Layer 13 of a small transformer language model trained on English Wikipedia (16 layers, counted from 0, width 96).
A neuron's activation on a vector x is ReLU(weights . x + bias), where the dot is the dot product.

Input weights of the MLP neurons that the questions are about. A number n stands for (n - 500) times 0.0016.
n0 (bias -0.030): 605,458,368,666,493,577,380,656,793,405,633,551,592,300,713,639,543,424,514,382,398,381,422,525,612,628,496,604,332,493,471,539,676,756,493,565,372,489,481,459,507,680,546,671,460,500,570,448,515,690,423,525,692,593,653,315,330,445,490,338,589,616,628,886,570,399,414,545,524,574,539,294,486,456,496,534,565,323,564,417,524,442,475,662,350,363,274,518,427,463,435,636,435,430,428,734
n1 (bias -0.046): 403,567,624,481,385,484,442,449,415,597,489,542,421,549,428,418,802,488,693,534,470,746,326,564,427,639,531,877,671,370,457,432,344,371,419,554,644,334,563,621,355,356,372,372,404,537,516,312,536,456,729,488,341,402,566,374,520,409,640,511,511,519,344,442,683,680,492,645,526,619,743,393,699,825,421,430,405,508,625,477,567,588,342,652,403,597,370,612,630,337,518,532,550,267,355,405
n5 (bias -0.038): 399,565,609,626,407,395,504,359,292,433,349,519,500,786,485,526,482,504,566,427,319,637,664,471,582,529,485,511,581,253,538,286,360,299,608,861,248,496,599,284,611,490,620,694,478,575,622,557,345,652,463,552,562,204,466,475,531,314,664,470,684,468,444,623,554,611,546,531,574,431,597,439,493,392,558,465,529,573,533,281,493,345,448,296,550,561,434,481,539,271,665,469,329,590,528,390
n9 (bias -0.065): 447,447,426,562,376,687,342,403,651,485,563,700,489,673,386,526,674,431,568,399,479,627,189,586,616,457,617,577,417,475,596,418,529,604,368,431,522,518,781,437,736,555,496,614,485,461,347,462,466,377,463,511,332,500,522,465,253,332,594,667,540,302,437,702,613,478,803,447,528,620,532,425,685,548,340,309,453,398,428,573,391,544,548,289,391,595,486,764,493,496,620,363,311,500,569,373
n27 (bias -0.073): 500,425,740,606,475,461,304,529,480,550,490,567,497,570,594,353,591,841,507,276,593,613,417,410,419,382,706,615,353,581,618,393,549,330,422,465,396,542,624,473,428,351,365,582,504,558,551,673,744,158,489,472,594,646,375,394,363,547,449,363,486,521,550,625,589,356,415,285,389,531,603,599,534,507,369,369,616,426,378,560,636,514,379,259,575,599,539,539,439,346,507,570,553,757,527,529
n37 (bias -0.027): 617,268,397,583,642,452,478,235,546,709,686,642,518,439,386,648,453,409,296,381,674,478,514,372,464,685,485,542,244,525,257,625,320,453,526,668,349,653,466,510,454,289,600,537,518,444,362,510,534,531,335,646,618,618,368,637,515,514,503,257,464,535,500,621,649,598,545,508,624,521,422,312,290,482,614,441,605,606,189,573,549,536,401,482,602,380,449,610,549,655,500,382,453,379,507,586
n71 (bias -0.077): 591,550,542,576,441,458,549,422,366,479,547,396,678,524,664,518,562,453,418,455,331,545,705,633,660,459,706,704,514,534,525,412,590,329,434,584,694,537,521,414,712,471,353,588,368,604,304,553,544,507,619,653,469,261,472,560,547,503,397,337,424,574,416,441,547,590,482,565,170,460,682,698,280,531,612,520,469,540,449,625,493,493,559,387,557,426,283,420,574,595,316,544,580,243,392,514
n81 (bias -0.048): 257,536,421,403,601,613,696,385,504,300,388,410,640,596,529,405,704,527,316,441,566,478,394,551,683,482,504,475,433,481,504,317,585,364,631,373,511,569,573,468,489,307,551,413,216,626,619,636,598,645,428,407,474,408,338,377,644,518,425,195,389,674,598,504,645,452,407,609,777,576,601,554,507,477,409,553,607,504,662,399,421,403,661,595,789,467,367,425,536,485,669,636,362,451,711,282
n101 (bias -0.037): 387,609,551,493,551,526,427,485,482,724,440,413,636,496,482,179,731,252,550,547,482,369,622,500,453,482,624,409,363,330,408,514,738,507,441,515,507,593,571,615,605,541,704,603,314,234,377,699,660,554,456,515,307,282,474,489,591,380,444,438,608,553,423,405,592,366,704,839,396,511,479,722,493,657,553,510,554,504,428,478,444,402,270,485,468,303,312,504,391,485,479,318,464,507,500,582
n106 (bias -0.061): 417,457,428,527,612,383,517,514,592,459,401,432,272,490,664,559,551,603,530,328,643,599,299,547,405,530,503,618,500,416,514,680,338,292,411,421,735,820,532,653,645,529,339,545,367,395,549,454,511,536,658,449,473,446,418,628,429,686,500,368,402,652,507,342,659,673,330,514,435,563,490,521,588,510,550,698,281,468,540,333,493,341,391,559,487,553,466,449,286,548,500,521,316,469,442,563
n148 (bias -0.042): 711,558,543,503,433,564,677,367,534,259,608,532,441,604,441,546,291,621,348,465,592,402,493,245,532,428,289,652,427,430,553,404,594,472,447,549,443,490,710,513,280,661,466,419,718,524,230,577,416,463,496,496,359,573,666,598,361,560,402,490,444,558,436,592,613,444,347,507,490,388,558,602,507,652,339,604,451,675,400,542,361,668,500,222,463,493,705,465,575,330,341,372,468,589,586,385
n151 (bias -0.079): 491,434,366,614,340,694,528,528,610,385,416,610,617,464,707,574,668,677,419,292,478,555,388,639,706,321,739,676,568,237,426,335,514,639,187,633,384,321,844,352,694,667,554,422,230,755,627,430,538,365,440,619,460,387,716,301,385,560,421,386,554,451,537,274,651,299,467,835,652,331,389,538,289,726,746,391,786,510,293,317,478,495,486,621,354,239,391,385,261,523,435,490,454,361,418,453
n170 (bias -0.045): 745,366,615,463,349,331,471,487,634,512,421,663,396,528,600,595,678,440,496,403,520,382,516,508,732,831,332,375,492,456,521,496,443,368,680,451,260,775,513,232,756,458,492,549,243,606,738,398,543,719,697,508,568,444,467,437,496,392,523,435,548,543,442,644,536,386,428,436,833,536,417,525,340,533,632,465,654,216,288,680,402,549,574,392,504,401,601,566,587,797,400,338,435,360,565,701
n181 (bias -0.050): 489,337,367,317,612,564,303,512,373,734,359,470,611,526,478,538,653,339,382,478,485,496,437,441,616,504,368,306,719,597,625,427,652,478,639,755,314,390,485,396,399,665,566,534,601,658,216,417,484,583,666,511,423,375,451,543,473,567,525,575,500,816,675,598,536,414,562,445,543,613,656,655,622,319,654,432,660,473,544,316,605,593,474,409,601,703,418,451,529,371,511,355,335,527,242,319
n202 (bias -0.078): 442,239,594,572,599,397,313,258,702,476,569,401,532,630,565,360,494,459,656,538,418,548,506,482,545,515,377,468,464,497,476,430,527,600,554,614,500,477,371,554,442,393,462,458,575,537,282,494,625,686,542,518,629,680,352,376,525,602,437,536,435,445,467,376,401,419,441,440,375,515,387,748,523,410,617,591,589,447,479,443,367,640,593,576,468,529,497,443,448,591,494,578,398,352,652,561
n254 (bias -0.042): 592,459,646,599,827,450,523,636,676,277,449,439,564,695,287,878,477,400,556,459,563,382,317,507,527,265,622,449,632,273,600,411,466,485,462,534,303,433,735,518,360,418,500,596,374,551,461,507,584,480,446,580,451,597,546,404,560,410,357,595,451,622,508,872,622,565,528,667,522,311,570,654,595,331,299,417,560,563,612,328,518,261,389,523,566,507,440,550,677,361,637,393,477,469,396,555
n256 (bias -0.028): 457,537,552,538,545,552,441,454,228,573,384,321,517,649,581,280,544,237,392,408,339,569,409,672,411,628,593,434,432,671,604,537,541,473,400,493,702,487,479,415,420,187,402,576,548,431,630,385,565,641,514,579,578,493,327,699,317,438,480,521,330,483,542,375,560,599,443,266,529,447,407,610,599,507,537,507,578,496,561,586,493,596,479,570,653,317,435,365,596,378,422,719,510,385,730,422
n259 (bias -0.049): 402,477,463,794,375,382,614,479,707,740,383,532,345,444,623,512,404,775,424,488,331,508,528,571,556,528,512,380,420,528,614,567,352,393,671,464,484,749,396,434,598,288,718,610,265,574,533,543,622,402,508,359,750,452,516,847,411,508,512,335,496,723,627,337,614,492,328,428,485,563,861,241,473,451,334,519,348,328,476,536,500,428,553,365,644,371,384,492,633,622,584,647,234,594,409,446
n264 (bias -0.033): 513,431,349,513,822,559,576,570,601,536,616,659,519,693,602,606,513,541,474,481,481,438,519,644,617,420,399,400,390,565,477,503,429,490,569,742,648,430,393,472,406,445,522,149,471,519,407,594,609,486,572,559,618,670,428,513,500,482,275,549,419,550,503,366,351,653,412,595,485,415,449,261,375,398,503,674,513,530,542,520,349,743,317,629,657,440,468,585,434,566,466,500,474,513,479,440
n286 (bias -0.078): 618,510,478,439,536,597,532,456,538,489,497,689,489,676,458,322,568,388,349,606,507,225,528,458,571,339,418,562,546,457,500,455,486,577,514,640,591,549,460,490,348,487,282,460,393,507,379,589,455,703,576,446,528,616,417,562,590,507,737,486,656,673,257,367,497,628,667,837,408,254,569,493,541,687,497,483,401,507,468,514,355,375,296,496,579,528,688,421,289,435,338,634,275,323,446,702
n292 (bias -0.051): 343,292,484,504,520,692,480,226,574,398,402,395,289,456,420,652,395,589,328,408,385,630,492,393,427,579,557,523,640,685,516,563,444,540,439,451,451,679,467,701,461,804,432,418,455,543,537,783,508,406,561,630,659,612,524,551,360,626,776,331,476,516,328,516,449,617,614,695,315,653,516,584,364,618,623,554,516,538,432,687,285,480,528,471,606,461,206,659,500,725,538,525,508,70,733,675
n299 (bias -0.045): 575,571,415,383,423,581,456,452,713,419,510,480,434,579,553,364,640,472,628,523,513,300,401,625,734,477,527,577,540,464,368,382,361,582,537,453,381,376,424,561,284,563,523,355,507,397,617,494,633,338,736,246,497,576,628,623,276,585,516,387,536,442,422,557,503,347,410,462,592,468,419,268,368,298,533,573,679,264,510,423,548,533,567,374,368,691,527,584,561,503,655,472,513,348,437,428
n309 (bias -0.059): 572,456,546,701,422,624,541,761,694,541,532,311,678,528,593,600,541,534,500,455,572,607,327,194,533,572,323,401,549,496,417,27,516,682,492,488,479,528,627,410,516,538,448,566,393,543,172,528,689,500,525,644,573,674,661,389,714,659,441,443,403,480,271,636,460,304,355,431,356,528,472,475,311,616,500,598,354,210,556,512,464,324,516,392,254,365,679,595,302,624,674,380,356,272,581,412
n315 (bias -0.060): 510,503,406,524,692,500,607,735,527,628,543,538,588,798,463,618,616,464,277,453,420,438,325,362,397,403,524,569,350,520,705,456,459,574,410,524,441,466,627,670,503,625,557,552,483,467,486,477,328,338,376,473,645,429,611,467,324,471,540,640,490,537,695,452,543,432,407,705,409,607,180,422,510,331,534,768,500,479,439,469,265,421,383,636,347,387,463,555,566,531,413,461,514,382,613,584
n319 (bias -0.050): 546,546,355,310,377,781,327,362,592,596,650,397,344,586,309,508,472,521,379,496,647,409,473,543,742,555,408,489,579,421,476,574,725,128,524,500,512,597,312,667,354,500,422,436,675,638,520,393,533,563,240,424,543,461,544,465,163,541,378,433,653,515,395,544,423,488,384,646,553,376,380,294,798,520,582,394,587,599,426,357,427,448,420,548,546,454,887,316,654,548,508,537,460,311,740,541
n353 (bias -0.042): 535,673,275,635,480,705,508,667,465,608,558,591,445,390,765,520,571,554,551,414,543,635,465,547,714,368,444,706,398,610,452,345,216,555,300,141,427,648,660,485,592,373,398,512,556,485,496,313,546,579,652,564,551,504,448,239,367,448,359,433,697,708,411,564,690,619,583,483,579,315,527,496,244,556,477,405,634,587,504,400,504,460,624,423,446,643,453,828,181,239,504,546,508,476,519,524
n370 (bias -0.070): 565,407,375,673,241,513,594,357,465,708,567,739,585,290,422,483,500,479,470,516,490,430,552,569,610,497,630,494,424,302,557,594,507,346,570,290,598,428,445,557,551,566,510,634,617,238,469,455,573,440,426,547,588,428,436,416,531,519,465,520,477,332,193,473,364,580,528,577,677,603,384,593,391,497,461,202,596,452,507,617,343,550,574,527,532,264,536,453,680,416,484,549,470,507,534,456

Each question shows a token from some text and the vector x that enters the MLP there. A number n stands for (n - 500) times 0.012.

"ed": 389,283,512,654,389,537,398,496,344,395,595,501,471,654,508,517,305,594,562,564,615,389,633,517,346,592,555,650,586,352,397,627,640,658,553,593,476,545,427,594,442,438,498,311,505,536,408,423,274,447,483,582,455,522,568,453,490,525,662,525,751,529,396,646,473,656,516,432,510,602,482,523,381,509,401,711,445,310,619,692,354,371,516,438,456,624,609,478,472,371,488,396,508,341,465,564
The three highest activations, in order: n292, n286, n148

"am": 681,484,520,586,408,517,485,607,393,514,505,488,379,446,368,409,390,633,644,721,600,443,555,458,494,643,541,439,450,406,430,747,582,678,452,549,615,383,528,501,351,435,636,498,329,410,616,440,541,620,473,268,577,540,628,559,640,470,516,491,677,450,612,400,140,452,549,581,505,637,594,455,403,467,400,581,430,526,616,397,490,351,563,464,456,543,442,423,226,551,533,491,398,617,417,578
Which of these neurons fires most? n259

"sh": 432,406,311,454,551,438,594,369,494,357,596,422,518,491,536,554,328,545,704,466,487,505,657,578,362,434,503,621,534,428,396,775,676,661,585,385,459,374,614,457,496,351,520,344,321,548,461,371,494,556,343,559,375,512,414,429,466,546,515,548,770,672,641,452,413,553,584,404,583,593,488,467,524,704,472,649,523,456,513,559,686,537,455,430,623,643,482,410,379,609,480,400,398,408,417,422
The two highest activations, in order: n151, n81

"a": 535,546,472,475,437,594,559,436,466,268,606,314,617,457,474,399,440,576,605,515,463,364,497,454,383,610,574,439,359,266,260,653,619,546,546,645,497,409,348,587,425,415,616,368,449,600,572,350,610,435,572,392,683,430,533,565,549,354,521,548,639,467,479,512,312,493,589,498,573,621,450,468,480,657,488,491,623,597,724,605,406,338,500,586,586,816,543,608,408,487,537,382,569,464,405,449
Which of these neurons fires most? n299

"om": 466,440,560,490,558,615,543,553,327,505,550,473,416,550,627,451,393,725,525,547,520,514,377,626,353,619,593,468,556,426,415,568,554,627,482,567,484,430,598,369,647,371,632,431,517,549,495,294,434,553,378,435,550,546,661,452,341,467,552,635,474,357,597,284,245,576,439,436,402,671,628,558,391,377,324,539,341,595,725,487,518,553,548,417,500,715,499,514,389,526,379,291,501,533,648,669
The three highest activations, in order: n9, n264, n315

"et": 566,531,655,577,329,619,427,546,317,453,555,266,670,383,456,379,471,371,485,714,496,478,485,326,296,507,689,582,339,311,593,797,591,531,476,629,414,450,452,431,473,522,686,588,465,455,757,340,604,499,530,384,514,546,583,500,513,425,509,472,685,552,489,612,315,501,573,540,608,695,501,496,390,555,404,530,471,406,541,559,584,459,467,371,545,569,390,339,428,543,524,464,442,412,498,625
The two highest activations, in order: n101, n0

" E": 392,478,588,390,629,512,571,531,309,351,547,557,525,468,430,519,592,710,485,470,625,464,472,488,437,627,386,542,397,252,407,716,638,676,471,336,600,609,480,531,612,389,444,547,579,507,353,489,451,540,392,435,440,467,628,499,539,713,516,434,559,438,611,477,469,519,489,436,334,660,485,521,237,485,522,423,564,599,781,596,515,520,535,504,589,532,596,288,320,468,654,312,523,449,521,421
Which of these neurons fires most? n106

" ar": 445,524,345,436,347,533,592,273,364,458,596,658,547,413,606,536,554,670,503,677,613,525,489,341,399,567,461,622,461,428,493,836,530,477,479,318,473,519,604,442,581,376,618,558,580,530,330,372,474,363,464,458,415,469,538,464,492,533,508,594,638,537,423,529,563,471,594,370,540,708,524,524,404,516,405,637,447,609,578,574,610,336,599,392,500,638,590,301,345,598,607,287,405,457,470,399
The two highest activations, in order: n9, n148

"port": 373,541,529,510,591,516,439,756,232,427,539,418,347,609,500,567,423,497,561,599,548,358,536,514,543,575,422,630,467,288,428,695,537,646,475,480,567,480,333,480,513,524,449,486,587,463,642,211,571,476,372,583,357,574,540,545,619,620,490,671,578,447,618,644,309,566,543,364,642,372,355,410,590,458,393,547,524,614,492,503,657,380,523,500,602,506,464,255,532,506,406,477,559,294,552,704
Which of these neurons fires most? n319

"ion": 208,464,552,429,394,516,496,529,320,416,431,402,611,449,505,406,426,535,688,500,578,523,651,601,379,445,597,599,468,544,453,844,677,612,425,603,408,428,444,508,517,381,639,497,497,495,669,357,457,574,448,409,583,473,558,267,496,504,415,570,595,615,638,588,463,427,647,420,517,560,415,534,410,610,382,476,469,574,570,663,633,305,392,352,468,666,541,354,494,579,469,423,451,360,607,574
The two highest activations, in order: n101, n0

"el": 365,375,540,528,565,602,609,369,310,495,431,419,587,417,586,511,507,581,722,522,506,479,582,526,317,484,525,669,472,566,681,724,660,465,318,349,475,456,436,530,591,514,491,531,499,548,527,233,423,565,369,419,448,585,501,428,617,450,498,540,568,469,701,613,562,541,597,251,420,505,355,465,477,640,480,370,457,596,537,608,556,230,546,468,636,664,359,489,612,516,645,432,425,357,447,471
The most active neuron and its activation: n256, at about 1.7

"orn": 648,465,615,578,405,613,652,558,432,452,618,409,387,376,441,453,420,690,791,576,517,474,553,543,412,591,527,542,484,342,625,705,598,451,707,375,410,531,475,684,578,486,598,487,542,470,544,251,485,444,544,469,408,540,499,544,556,488,485,414,692,517,529,434,109,442,333,498,522,498,516,460,470,407,438,501,387,554,597,561,563,280,541,548,459,610,273,420,408,532,552,427,483,517,396,672
The two highest activations, in order: n259, n106

"y": 478,332,611,537,555,536,371,406,275,327,510,384,593,482,534,331,393,595,573,503,570,592,500,443,406,472,589,635,435,602,584,744,701,514,499,310,580,394,521,510,473,515,445,525,423,577,451,325,597,544,576,588,528,570,493,500,545,430,484,703,516,538,686,330,359,517,610,335,407,489,380,357,348,495,542,566,435,640,494,558,634,264,495,533,611,541,407,493,626,580,624,422,469,285,679,573
The three highest activations, in order: n256, n292, n202

"e": 366,449,572,599,494,507,640,431,538,459,385,430,505,472,349,469,399,652,665,529,606,338,592,679,391,665,493,545,551,270,302,572,553,582,464,472,505,288,464,564,438,503,390,491,438,695,603,464,542,419,487,466,481,484,413,477,518,618,460,612,525,468,676,504,302,473,362,364,564,666,421,481,330,430,698,563,478,416,821,563,612,445,489,501,645,672,350,375,458,449,489,407,692,436,484,619
The two highest activations, in order: n299, n202

"==": 335,639,497,777,558,548,498,518,252,383,439,532,486,452,575,406,507,650,601,544,612,370,539,492,473,387,459,464,498,370,491,641,529,493,399,509,513,522,403,461,524,543,560,287,606,638,483,179,394,521,451,373,439,456,660,500,643,532,560,528,529,494,436,719,656,492,517,443,460,597,455,524,245,480,505,458,642,530,693,535,704,414,524,529,624,596,513,365,443,617,395,301,503,392,527,577
The most active neuron and its activation: n353, at about 2

"ut": 411,480,457,605,489,462,334,505,337,390,568,581,545,638,707,394,436,536,543,546,599,356,611,410,303,626,543,636,426,310,446,586,666,555,543,444,507,589,494,381,474,356,559,416,571,584,645,435,348,452,465,574,537,413,610,559,709,452,561,571,550,456,561,665,384,500,497,497,372,522,405,482,305,547,519,705,411,430,666,617,457,293,645,473,517,567,553,271,500,551,375,294,560,421,554,701
The most active neuron and its activation: n170, at about 2.2

"6": 422,547,638,576,471,612,519,419,358,426,428,392,488,449,417,535,252,770,640,731,464,450,649,644,459,359,474,594,462,443,264,524,443,502,382,476,530,512,352,565,556,236,496,512,406,428,608,351,521,559,451,442,436,484,642,549,486,544,537,591,525,582,644,589,452,495,684,277,600,665,508,494,418,387,460,625,514,436,681,573,633,468,475,506,540,587,628,324,454,505,298,475,612,402,642,411
The three highest activations, in order: n256, n259, n299

" h": 375,371,448,627,458,417,600,386,381,208,497,702,580,597,678,504,578,518,696,505,632,539,576,415,260,555,524,592,324,433,485,830,712,552,458,469,435,396,611,374,532,342,611,503,519,376,546,364,451,538,327,379,478,426,547,537,496,536,478,518,593,620,512,536,523,564,598,448,518,550,508,419,256,536,417,596,530,622,481,523,523,506,414,569,583,552,579,447,355,458,550,392,427,500,555,511
Which of these neurons fires most? n37

")": 366,468,399,592,600,450,532,556,472,282,509,552,536,385,438,465,333,493,685,716,679,461,657,437,307,531,656,513,551,308,395,591,553,649,405,398,472,329,339,474,449,519,555,403,349,602,613,572,387,522,377,369,455,420,557,367,641,585,645,592,669,649,532,558,443,531,427,449,519,703,489,511,385,496,472,454,595,635,537,491,634,510,388,355,708,638,614,380,370,566,474,412,476,480,548,453
Which of these neurons fires most? n81

"ar": 661,436,578,394,486,552,532,371,545,473,506,492,466,583,557,546,390,615,508,486,642,482,534,583,484,553,304,493,447,602,369,691,621,579,532,295,560,430,436,637,458,456,565,494,271,424,435,422,398,514,578,489,703,447,486,728,664,438,492,635,606,369,539,418,316,418,506,444,341,680,607,465,369,526,480,658,352,516,815,626,462,298,445,519,525,553,411,425,371,549,483,381,385,658,502,468
Which of these neurons fires most? n259

"ok": 384,404,679,441,494,385,535,425,544,478,528,576,565,400,522,380,303,517,581,428,442,445,589,519,484,465,445,632,495,380,296,672,843,684,562,482,491,578,692,553,462,388,529,416,400,624,498,421,422,530,473,501,705,424,544,546,470,453,503,643,536,335,507,485,287,441,479,420,489,558,546,508,335,353,529,497,463,377,823,505,540,359,470,522,463,844,535,406,486,480,509,437,592,492,520,635
The three highest activations, in order: n202, n0, n299

"f": 399,413,413,492,380,604,407,687,236,489,644,570,559,454,473,634,554,490,574,666,606,302,519,473,446,364,487,659,554,300,564,681,607,597,505,442,616,359,675,434,590,403,465,437,500,353,344,348,306,332,590,496,494,610,540,652,593,561,424,496,618,472,647,573,631,504,563,431,496,528,415,500,358,506,534,588,408,608,664,536,556,542,536,508,503,565,694,339,367,447,414,527,414,294,521,427
The two highest activations, in order: n148, n286

" and": 504,483,470,605,375,560,544,352,379,187,453,456,490,606,578,528,484,691,702,514,671,438,646,396,436,570,493,498,471,397,528,697,684,431,420,519,593,435,479,539,443,478,597,515,633,543,484,310,462,602,459,413,518,451,581,546,463,502,683,551,611,574,464,522,319,673,458,407,398,545,370,386,309,555,524,613,479,583,403,492,746,296,422,475,437,576,503,408,385,470,650,297,610,470,530,554
The most active neuron and its activation: n5, at about 3

"i": 447,429,481,644,350,425,534,583,402,530,577,496,420,534,553,591,552,663,537,360,560,430,449,435,399,559,709,506,414,348,282,641,629,614,546,667,432,450,312,475,490,575,550,428,486,456,632,482,495,462,381,437,497,479,622,478,526,401,617,540,701,436,532,382,240,530,327,540,458,578,555,574,260,334,525,699,395,618,832,470,536,416,488,475,539,590,543,577,272,522,542,513,341,579,534,558
The three highest activations, in order: n5, n0, n106

" P": 467,599,586,567,402,493,585,563,397,398,607,554,582,527,496,483,403,545,581,699,513,467,588,481,370,483,366,504,452,297,414,912,647,669,525,455,586,464,597,447,441,388,414,509,503,455,457,296,348,455,521,417,426,571,638,621,443,529,642,399,566,431,504,588,490,470,409,513,322,557,498,434,177,474,434,556,601,714,747,489,530,529,560,460,543,477,475,393,447,477,611,329,597,504,560,346
Which of these neurons fires most? n148

"ant": 362,447,527,524,500,548,540,517,246,420,517,589,604,615,460,473,424,689,673,602,650,264,631,533,399,455,439,677,592,307,451,753,604,632,558,573,606,577,542,540,395,413,540,496,411,664,516,279,343,542,365,463,540,366,562,585,530,502,610,562,505,421,645,529,398,517,541,460,496,716,386,460,431,445,408,545,531,394,610,486,610,349,504,401,587,484,504,311,453,526,478,336,536,352,531,427
Which of these neurons fires most? n5

"u": 508,359,616,552,481,561,279,379,445,414,685,665,460,499,525,760,490,517,643,510,624,339,445,531,496,484,583,668,520,526,288,527,674,632,333,523,541,485,414,393,339,350,330,552,510,593,468,450,427,396,387,604,394,447,555,469,583,489,513,508,667,633,533,617,522,430,559,472,495,640,304,273,486,584,455,613,503,549,454,587,628,417,590,447,688,629,397,391,513,546,566,384,500,391,354,500
The two highest activations, in order: n37, n0

".": 313,433,599,707,281,577,582,355,406,254,484,516,534,487,493,563,434,618,429,573,556,589,637,519,480,401,585,464,452,341,492,700,439,524,482,411,512,537,391,549,385,450,548,311,332,486,578,290,485,608,650,328,495,469,638,546,535,607,517,580,604,500,450,532,477,570,665,465,392,483,475,543,286,471,536,435,626,513,722,651,763,408,436,546,407,629,614,310,391,587,544,409,600,527,493,570
The two highest activations, in order: n299, n151

"op": 514,496,549,540,343,496,502,582,453,482,626,521,333,484,688,411,394,621,651,481,489,575,399,400,425,636,433,514,595,538,466,585,674,631,573,656,600,550,645,519,464,382,564,484,355,575,501,366,382,362,533,427,507,422,614,482,588,451,446,563,474,342,372,393,272,470,340,261,452,739,573,499,283,447,402,628,670,476,868,555,555,433,478,518,575,583,549,418,405,499,435,358,615,572,503,485
Which of these neurons fires most? n309

"s": 350,405,547,502,558,418,554,491,352,240,320,386,521,432,608,323,469,560,618,624,673,403,597,440,415,567,643,467,532,546,480,754,574,658,517,418,520,464,472,468,386,411,687,569,541,530,648,313,534,632,400,292,532,552,566,483,461,384,576,689,753,679,560,563,511,504,513,522,512,523,276,333,476,469,486,531,482,460,493,606,647,350,558,385,513,584,495,383,445,605,503,384,491,427,508,508
The two highest activations, in order: n299, n0

" Ch": 391,504,394,523,465,406,619,508,424,525,638,615,573,532,432,409,452,427,612,751,605,415,561,341,310,647,463,393,432,169,486,580,688,626,370,500,610,445,518,511,323,387,724,480,370,693,468,468,443,593,466,342,382,597,524,617,554,498,586,418,594,486,515,475,362,552,470,446,575,597,505,413,402,651,432,530,555,610,761,504,517,631,613,540,642,471,377,447,417,450,497,284,447,557,481,495
Which of these neurons fires most? n101

"\n": 484,547,478,726,477,634,600,381,281,310,562,502,528,515,492,417,534,652,661,496,678,479,589,522,448,441,553,655,511,345,289,633,631,503,511,356,499,527,517,615,600,273,289,415,499,686,543,346,327,517,418,370,408,512,576,489,562,615,616,471,486,431,499,520,514,477,515,428,438,591,392,490,420,489,340,452,527,543,748,434,563,626,514,379,673,571,516,406,446,574,474,325,470,527,635,515
Which of these neurons fires most? n81

"ce": 219,434,462,641,447,562,622,505,396,518,382,554,365,396,527,561,403,671,660,528,703,460,480,567,436,553,471,609,648,375,437,680,459,505,349,380,560,422,551,303,534,452,474,510,552,619,504,215,296,436,302,487,384,418,494,588,675,601,534,579,562,489,667,583,490,499,401,378,468,532,413,430,435,502,619,588,540,625,492,523,564,494,545,614,629,636,525,354,415,500,597,444,694,343,556,464
The three highest activations, in order: n151, n106, n1

" 198": 181,445,485,522,437,570,531,540,395,561,574,558,482,544,276,524,348,603,536,590,457,429,444,477,493,376,411,591,340,413,400,579,524,419,393,420,553,436,495,449,501,312,461,596,608,461,564,386,256,647,378,509,479,406,581,464,632,516,672,574,550,636,589,617,528,508,728,430,499,765,681,516,342,407,488,636,479,542,676,577,700,546,464,526,350,616,608,423,413,560,502,452,618,328,490,534
The most active neuron and its activation: n1, at about 2.4

"ly": 418,463,660,579,372,493,417,379,414,282,608,513,657,447,499,439,376,536,491,632,680,248,578,372,427,573,540,598,518,540,365,664,770,541,637,492,453,542,494,437,516,359,742,533,452,449,331,459,529,484,476,435,574,442,578,481,650,442,540,548,528,710,494,581,433,587,452,318,574,620,303,412,574,524,520,520,706,483,342,557,566,394,410,408,585,534,608,333,366,513,578,356,419,458,591,503
Which of these neurons fires most? n37

"uc": 518,554,684,592,563,528,249,546,397,385,657,575,445,600,495,519,484,553,585,483,613,336,582,450,604,595,468,645,426,461,447,695,696,381,531,327,557,458,508,347,519,416,467,461,568,496,552,403,504,382,378,618,341,510,668,528,641,663,383,589,552,423,522,621,647,418,494,272,511,537,317,266,338,416,510,503,569,737,685,447,640,271,571,421,413,539,525,404,420,445,601,510,498,475,473,537
Which of these neurons fires most? n319

" ": 437,515,471,382,366,646,571,425,362,281,626,530,605,518,575,496,434,663,594,663,602,305,477,347,328,419,581,342,570,467,391,643,619,601,500,549,534,418,432,392,547,540,535,502,454,473,622,496,319,503,439,429,447,537,672,653,549,426,469,505,716,386,455,497,575,552,578,524,426,528,490,695,243,451,423,447,565,741,405,530,474,575,354,586,728,669,545,308,415,503,550,336,575,488,588,400
Which of these neurons fires most? n148

"ous": 454,436,421,538,490,414,503,317,431,287,538,512,338,415,564,511,604,572,666,547,579,274,622,473,429,593,353,495,476,599,311,607,674,686,507,423,530,540,546,520,377,333,496,540,223,513,519,472,409,477,467,368,480,409,659,573,463,496,642,620,430,614,602,637,500,419,588,492,466,684,474,526,619,563,527,589,431,467,596,502,580,316,605,254,539,659,502,409,372,633,572,331,634,514,542,551
The most active neuron and its activation: n170, at about 2.1

"er": 482,488,604,535,437,478,526,553,414,365,569,566,615,562,553,631,326,651,652,413,735,357,545,458,461,509,607,552,491,531,396,643,624,415,383,386,385,635,559,349,553,395,554,527,520,485,359,458,508,387,310,724,508,550,454,531,602,473,492,707,463,595,416,529,362,462,539,299,543,712,511,447,558,640,288,488,618,582,527,562,699,319,456,584,587,633,413,358,377,407,437,382,507,358,481,384
The three highest activations, in order: n27, n254, n37

"ot": 506,459,504,517,409,623,573,340,472,380,451,560,340,425,574,428,436,592,789,419,743,530,649,515,367,498,405,440,441,583,480,729,689,624,589,409,312,556,615,468,484,466,457,543,468,653,742,301,642,519,407,450,484,455,587,547,560,403,540,486,639,501,602,472,376,435,425,399,380,503,376,402,449,486,485,558,527,325,442,571,654,314,585,372,462,533,427,315,473,554,572,391,614,535,638,578
Which of these neurons fires most? n170